Layer 2 of a small transformer language model trained on English Wikipedia (9 layers, counted from 0, width 128).
A neuron's activation on a vector x is SiLU(gate . x) times (in . x), where the dot is the dot product.

Input weights of the MLP neurons that the questions are about. A number n stands for n times 0.0032.
n4 gate: -26 -35 -4 41 -10 3 -25 -49 39 -22 -38 -11 44 -6 -80 8 13 26 -30 -1 -4 14 -16 -1 15 -9 -10 21 -39 18 -23 -5 -18 39 34 -20 -28 5 8 -40 -27 -12 -37 -28 -6 -18 17 -43 17 11 -19 -2 -13 -41 -10 -53 2 -7 19 6 -22 51 16 -66 -19 -2 10 3 14 3 -34 34 -52 21 26 23 11 19 -3 -6 55 -7 -5 -1 -9 -6 21 13 38 22 -42 -9 -25 -35 31 27 22 21 -26 7 6 57 24 -9 14 2 13 -17 -11 -38 35 8 -6 22 12 -11 60 -11 41 10 8 -36 36 -8 53 18 -13 6
n24 gate: 22 -27 -13 49 -30 -5 -14 -3 30 -10 12 -24 -6 17 -6 11 -8 22 -11 -58 -23 20 10 -7 -18 3 35 24 9 -2 1 8 42 14 21 9 10 7 23 -18 -39 -44 -11 -2 5 5 6 9 3 32 -25 -21 53 -7 30 24 0 -21 -4 -33 3 -33 46 -16 -10 -16 -2 2 25 3 -17 14 -9 7 40 10 48 -36 -35 5 -5 -1 5 -2 -52 4 34 1 21 17 -45 17 1 19 29 21 -18 25 51 -16 -11 28 30 -19 6 21 2 -14 -56 -38 34 4 -49 -17 -16 -10 2 30 -42 -18 -21 -41 -7 -27 22 27 27 17
n82 gate: -3 24 23 -24 24 93 32 20 -11 -42 12 -59 -5 10 24 16 -17 -24 -7 -28 6 11 16 14 -23 7 11 23 -6 24 -43 -35 21 -2 30 -22 -49 -2 21 -35 11 -1 14 25 -5 55 -22 -47 16 -12 29 58 -48 -7 9 -37 -57 -12 18 -26 1 -32 -15 0 59 -31 20 -39 26 8 -52 -21 24 11 24 13 5 -14 21 8 21 2 -13 -46 -7 16 9 25 -40 -19 0 71 -8 43 -37 -13 39 -10 14 -5 -5 -21 -23 -18 -25 35 19 -41 -25 9 -6 25 -28 -6 4 3 -15 28 12 12 45 -41 29 -33 -6 -46 -5 15
n87 gate: -53 28 38 7 -7 -17 26 60 -23 -54 4 2 -13 4 3 -43 -5 44 -32 -40 -30 -5 30 4 -37 12 16 -2 -10 37 21 -64 26 21 28 3 18 -57 9 -5 29 27 3 -16 11 12 -24 -47 6 -17 -9 20 -41 -8 -26 -46 -3 -42 -33 11 7 62 -8 23 43 1 13 -9 53 12 -65 -21 11 -17 43 -20 -10 33 28 -20 -20 7 -17 -28 -1 34 -20 -34 17 2 -15 23 -31 9 1 -29 42 -34 4 -18 -32 26 15 -19 -17 15 45 0 -28 -3 22 46 20 -12 -27 -3 -3 5 3 -4 8 23 35 54 -38 -40 15 -45
n152 gate: 9 2 20 72 14 19 12 31 23 -50 1 -4 -1 20 55 41 -7 25 -3 -22 0 -24 23 -38 -19 -14 -17 1 7 2 -11 15 4 -17 31 20 14 -47 2 13 -14 -14 -14 -35 60 -5 2 -7 -12 6 -13 28 22 6 -24 3 24 30 -33 -2 -36 -17 -13 -36 2 -45 -12 8 -2 -12 -18 0 3 45 -5 -49 -60 49 -18 -15 -9 40 9 32 34 22 44 18 -35 -45 11 -53 -36 3 -21 4 -36 5 14 -7 -23 31 16 -26 39 -18 -29 18 32 0 9 -10 5 -5 -6 19 6 29 10 -35 6 37 -1 -6 -24 21 38 6
n164 gate: -34 -27 6 5 -34 -51 22 28 13 -10 13 23 25 18 31 -23 -18 2 -11 11 9 19 12 -7 -6 34 4 39 -21 12 -8 -48 -29 28 19 50 -8 -6 -4 -54 -21 -4 30 -1 0 24 -29 10 -6 -21 -28 1 -22 20 39 -24 12 49 -6 -20 -4 -28 19 36 -7 -25 -2 27 30 14 17 19 -7 -19 -12 4 -1 47 51 -28 -16 0 10 6 -2 -26 30 11 -44 36 22 12 22 9 2 4 17 14 -17 2 -5 -8 52 -36 -11 5 2 -2 -4 23 18 17 -6 -7 -9 6 -51 4 -28 -58 11 15 10 23 -47 -31 13 -28
n313 gate: 34 -22 -5 -19 70 31 8 -11 6 -16 22 4 18 -7 -29 -16 -4 -34 15 40 -35 11 -1 -20 53 24 -13 28 -7 -25 13 -24 -11 14 -7 -7 -25 -19 20 4 29 -5 1 -10 -4 6 25 7 11 -19 8 11 6 1 36 19 15 -35 -4 19 -30 32 23 24 35 -15 -12 7 -50 11 19 16 18 2 -15 -11 38 -5 9 -7 23 25 -11 25 -43 -10 -1 0 31 17 -20 9 3 14 14 38 5 12 -50 -31 -26 42 -13 24 17 -6 7 -8 -9 -39 -43 7 9 -36 -8 -45 -9 48 -36 -24 6 37 -1 1 -36 2 24 -21
n4 in: -38 -8 26 21 -37 1 -18 -8 -20 -4 -49 7 5 -3 -23 31 28 18 -22 2 1 3 -33 0 2 -56 -15 -48 -37 32 -2 8 -1 16 34 -13 7 -56 -41 2 7 30 -30 -11 -9 -41 -4 -8 29 13 29 -17 -52 -30 4 -8 -30 3 42 20 18 16 -60 -45 -2 11 23 -9 31 3 -10 -8 -17 15 6 -40 -5 -18 -2 31 -15 -7 14 -2 20 33 59 -21 -15 -11 -26 -45 -41 -28 2 3 11 5 -4 13 -4 40 22 -1 49 -8 8 -1 -1 -14 10 2 -2 2 37 16 35 -31 7 14 -27 -19 -1 34 4 28 1 -20
n24 in: -2 -4 7 29 -21 -10 6 21 4 -29 7 -5 -30 11 -22 13 -4 1 -9 -55 -23 24 6 17 -27 -4 49 16 5 -22 -12 -5 45 5 32 -20 46 -15 -28 -19 -17 -39 -18 27 0 -4 -1 16 33 1 24 -38 1 -2 17 18 -33 24 14 12 29 -44 14 -9 -16 -26 27 -8 49 10 -11 5 12 -19 5 -31 -18 -9 -37 1 -27 -30 -1 -10 -55 30 27 -21 -27 7 -7 -36 5 32 -33 -1 39 -19 40 -31 -8 12 13 -26 11 -9 -20 -6 -19 -5 21 -17 -33 1 3 2 -29 -8 -40 -10 -51 -13 -12 18 -4 -23 38 -12
n82 in: -4 5 44 -12 21 47 24 12 -50 -52 2 -25 41 31 39 26 -10 -32 -4 -15 -15 32 17 22 16 -17 67 46 34 -3 -5 -8 17 -2 12 -32 6 -35 37 -49 20 -16 17 40 2 1 -25 -65 13 0 20 1 -48 3 41 -28 -31 -2 20 -15 -26 -34 -12 -24 4 -71 28 3 55 20 -38 -26 65 -26 12 -9 -46 12 5 2 -17 5 20 5 32 32 27 4 -24 -14 6 -25 -22 17 -32 -33 23 39 2 12 13 -11 3 -44 32 4 8 12 -23 9 19 22 -25 23 15 8 -22 9 -26 -37 -3 -41 4 -37 -42 -13 10 3
n87 in: -22 26 40 12 -5 -12 -3 59 -19 -49 7 -1 32 -5 54 -68 -11 42 -9 -51 -30 54 25 16 -47 15 0 30 -15 22 -8 -57 14 35 3 7 26 -7 41 -4 35 -4 2 0 3 -4 -15 -22 27 -40 -7 21 -44 9 -13 -35 -26 2 -30 2 -15 56 5 9 36 7 31 -3 22 28 -56 -27 23 -26 27 3 3 21 13 -30 9 -19 -16 -31 -39 20 -15 -34 27 -11 21 47 -18 21 1 10 53 -48 16 -37 3 15 -3 -18 -7 25 46 -17 -10 12 8 54 17 1 -13 8 -18 23 -1 -4 -26 9 21 38 -48 -45 19 -26
n152 in: -2 21 -2 -36 -22 -7 -21 -5 24 -20 14 -15 1 53 4 15 -53 -40 -2 -21 -35 -3 14 44 -8 -20 8 -36 -25 17 -1 19 -7 15 -19 6 -7 -13 -6 2 -27 0 -65 16 19 69 -32 -33 -29 8 -13 59 18 32 5 12 64 -22 -9 -8 29 32 -12 13 23 7 -3 1 0 12 -55 38 -31 56 29 4 -18 51 2 10 35 22 -4 8 -22 26 -37 14 14 -3 -12 7 -8 29 -10 5 -3 -18 11 -3 -10 8 -44 -20 21 -13 -14 20 2 -22 -3 -22 6 64 -16 -8 29 6 -41 23 -30 30 -32 13 29 -12 26 -13
n164 in: -19 -6 -41 1 -39 -32 4 28 -3 6 25 10 22 7 18 -27 -37 3 -37 51 31 31 -9 -4 3 63 17 40 -17 -3 -4 -42 -15 24 48 23 -2 8 23 -26 -32 -1 -1 14 -10 16 -17 12 9 -2 -13 14 -4 22 18 -6 4 11 -9 -8 5 -37 10 45 -3 11 4 10 21 5 -2 5 4 -10 -6 53 6 25 47 -9 -19 -4 -3 8 -5 -42 17 8 -32 11 19 32 29 6 9 26 25 0 -55 -3 -6 -21 34 -23 -15 18 1 15 4 33 -6 -12 -14 -14 -9 -7 -37 -8 -14 -26 25 39 -20 26 -51 -42 34 -23
n313 in: 3 33 -12 -21 12 -13 17 8 -19 -45 15 -11 41 16 11 18 -44 -52 1 17 -21 1 36 11 45 18 11 27 11 -24 15 1 20 34 -27 3 18 -46 12 19 35 -14 14 -26 5 -4 10 20 15 -24 44 -9 -14 -16 26 24 -9 11 -3 15 11 8 24 2 26 -20 8 13 8 -5 14 -9 29 -42 -18 -38 29 -27 27 -29 14 6 6 -1 -17 18 -3 -34 34 54 3 -18 -19 13 -17 -24 -15 -1 -42 -8 -6 -5 1 -7 -8 -24 6 6 -4 -9 -21 21 25 -4 4 -24 -23 9 -37 1 1 49 -34 -5 -66 -22 -1 31

Each question shows a token from some text and the vector x that enters the MLP there. A number n stands for n times 0.028.

"atr": 3 -15 -2 21 -6 12 -16 14 -1 7 5 -16 -9 -32 24 -3 11 -6 11 0 -14 24 8 9 -12 -5 31 -12 -16 -10 1 17 -1 12 -9 29 31 -6 -16 0 6 -12 -10 -3 1 -17 23 2 -7 3 -19 0 -12 11 6 -7 13 -14 -5 9 -2 -8 17 -11 -2 10 13 -1 11 5 2 11 16 -15 0 24 21 -12 11 7 19 -12 2 -23 15 18 -17 -16 4 9 22 14 -4 15 32 -15 -11 16 -8 -14 -2 15 -7 16 20 -4 -6 6 -4 11 -3 6 -4 -8 -1 4 -9 3 16 10 -26 20 7 -12 0 -1 16 -4
Which two neurons fire most, strongest first? n24, n87

"as": -21 12 -3 -9 3 16 32 -1 -10 5 -23 10 9 0 -12 -3 -16 21 14 7 11 -4 6 -32 -33 1 1 -1 -5 8 0 2 -18 -1 0 -2 24 -20 20 -6 -16 -8 -22 0 -9 -3 -17 -10 12 5 -9 -1 -6 -2 -9 8 3 -6 -3 -6 -4 -5 -35 -5 -16 8 6 -1 -20 10 -7 -3 9 -12 -27 0 -7 -28 -6 8 -5 -24 -3 7 0 -9 5 17 -4 23 42 -29 12 14 1 8 0 8 17 7 -1 -21 -9 15 -6 1 11 16 -2 0 0 4 -19 0 10 3 25 -3 -14 -25 -2 -11 -1 11 -10 5 5 11
The three highest activations, in order: n313, n87, n164

"No": 2 7 0 -1 -11 2 -8 -5 -3 13 9 4 7 24 8 9 -1 -4 -23 -16 4 5 -14 -13 23 -2 -11 -12 -3 18 -1 -2 0 -32 1 -18 24 3 0 5 -13 -21 -7 7 -12 4 12 14 22 19 -10 13 -21 10 -16 -1 12 -3 31 1 10 -15 -19 3 30 14 20 0 1 10 -5 -21 -7 12 25 -6 -4 5 9 -22 12 -11 4 -2 15 -9 24 -5 24 0 22 -18 -2 -15 -2 -11 -3 11 5 -4 7 6 4 -3 16 -2 22 3 18 29 -16 2 -35 18 -2 16 1 31 31 -20 15 31 15 -5 -19 -4 14 1
Which two neurons fire most, strongest first? n82, n152

"8 ": -19 -26 3 16 -15 -1 -3 4 1 8 17 9 18 10 0 36 -13 -9 -8 -2 0 5 0 3 -16 -15 7 -14 7 -6 2 -2 -7 3 17 4 1 7 -9 4 -8 -15 8 -17 -2 3 8 -34 2 -13 5 2 11 6 8 3 10 -1 5 1 8 6 5 -18 -7 -1 12 1 -2 -2 -24 -18 14 -51 14 -8 -2 -2 -23 4 -2 2 -9 -3 46 16 -11 10 2 -11 8 -21 1 -14 -9 0 -26 22 7 -6 -16 -4 9 -23 19 -3 7 -4 9 -17 14 2 -28 12 8 6 1 -18 47 -21 -3 -1 -16 19 3 -8 -2 -9
Which neuron fires most, and how strongly? n4, at about 0.21

"| ": 7 4 8 -6 -5 -3 -11 3 2 11 -3 -13 2 10 0 3 11 1 -11 1 -4 4 -10 2 -15 -5 9 14 -2 -3 2 2 11 1 -6 -19 4 0 10 0 -6 9 -7 1 0 5 0 -10 7 0 1 -9 -2 -16 -1 4 9 -9 -5 -3 3 -12 0 1 1 13 -5 1 -6 -1 -9 6 2 -7 7 5 1 -7 3 -4 -2 -20 5 -1 -19 5 -7 2 6 -2 6 -31 -5 8 -10 -3 -4 -2 -2 31 21 -7 -4 -2 0 -31 2 -2 7 7 -3 2 6 9 0 6 -2 -11 -5 9 1 12 -3 -8 1 2 -6 12
Which two neurons fire most, strongest first? n164, n87

"* ": -5 -18 0 -3 -20 -22 9 -19 6 -2 -41 6 32 -2 -15 4 -13 -44 35 -8 -11 11 18 0 1 -17 11 6 1 0 0 -11 3 11 25 12 8 15 4 9 5 14 21 -8 20 -13 -19 -18 -15 -4 -3 -8 -14 8 -2 11 10 1 -10 0 -3 16 -9 -19 4 -6 6 0 -6 -7 4 6 -5 -5 1 -6 -3 -11 -4 -10 -4 -3 -6 2 -9 3 15 5 9 -6 -11 -4 -1 -11 -8 -13 -1 -6 -5 -1 20 24 -1 -30 30 -18 18 -6 33 23 12 4 -16 5 19 17 -9 8 5 -10 -19 -6 16 0 0 2 1 6
The neuron with the highest activation: n4

"\"": 4 -8 0 -11 9 14 4 -15 -7 -2 24 0 20 38 -26 14 16 1 -17 15 -4 -3 -12 23 -21 -19 19 -3 -3 -3 -2 14 18 8 7 13 12 -88 10 -17 12 10 33 -7 -2 7 14 6 2 -1 -8 -19 -20 2 0 -5 14 -6 5 -21 8 -24 23 -13 -7 16 1 0 2 -2 -5 -20 -6 0 -9 -18 -1 -17 7 22 2 -16 9 13 27 -10 19 4 8 -8 9 -18 6 -19 21 -32 12 0 9 -11 -3 19 1 -13 -29 9 7 5 18 4 -4 1 9 6 5 28 9 3 19 19 26 -24 18 -2 -2 17 -2 1
The three highest activations, in order: n4, n82, n164

"CD": -6 -20 0 18 -6 -2 14 6 -6 21 41 -12 -2 22 7 -15 -1 18 22 -31 -15 -5 -2 26 -28 5 -3 -1 4 2 8 -5 10 -12 1 4 0 -7 -5 -12 -18 15 -2 -5 -8 -7 1 -11 -4 -9 11 11 14 6 0 -6 -7 16 8 -17 -15 -1 -10 -2 -23 -20 5 0 -19 6 8 -15 17 12 -34 19 -9 -15 -3 -11 8 -4 19 6 13 -1 27 22 -5 8 -6 -13 11 -4 5 -3 12 -9 26 -10 9 -21 12 -4 16 -3 -5 -3 -7 54 5 -19 11 16 0 9 -20 -22 22 22 1 14 16 11 5 -4 -17 -1
The neuron with the highest activation: n313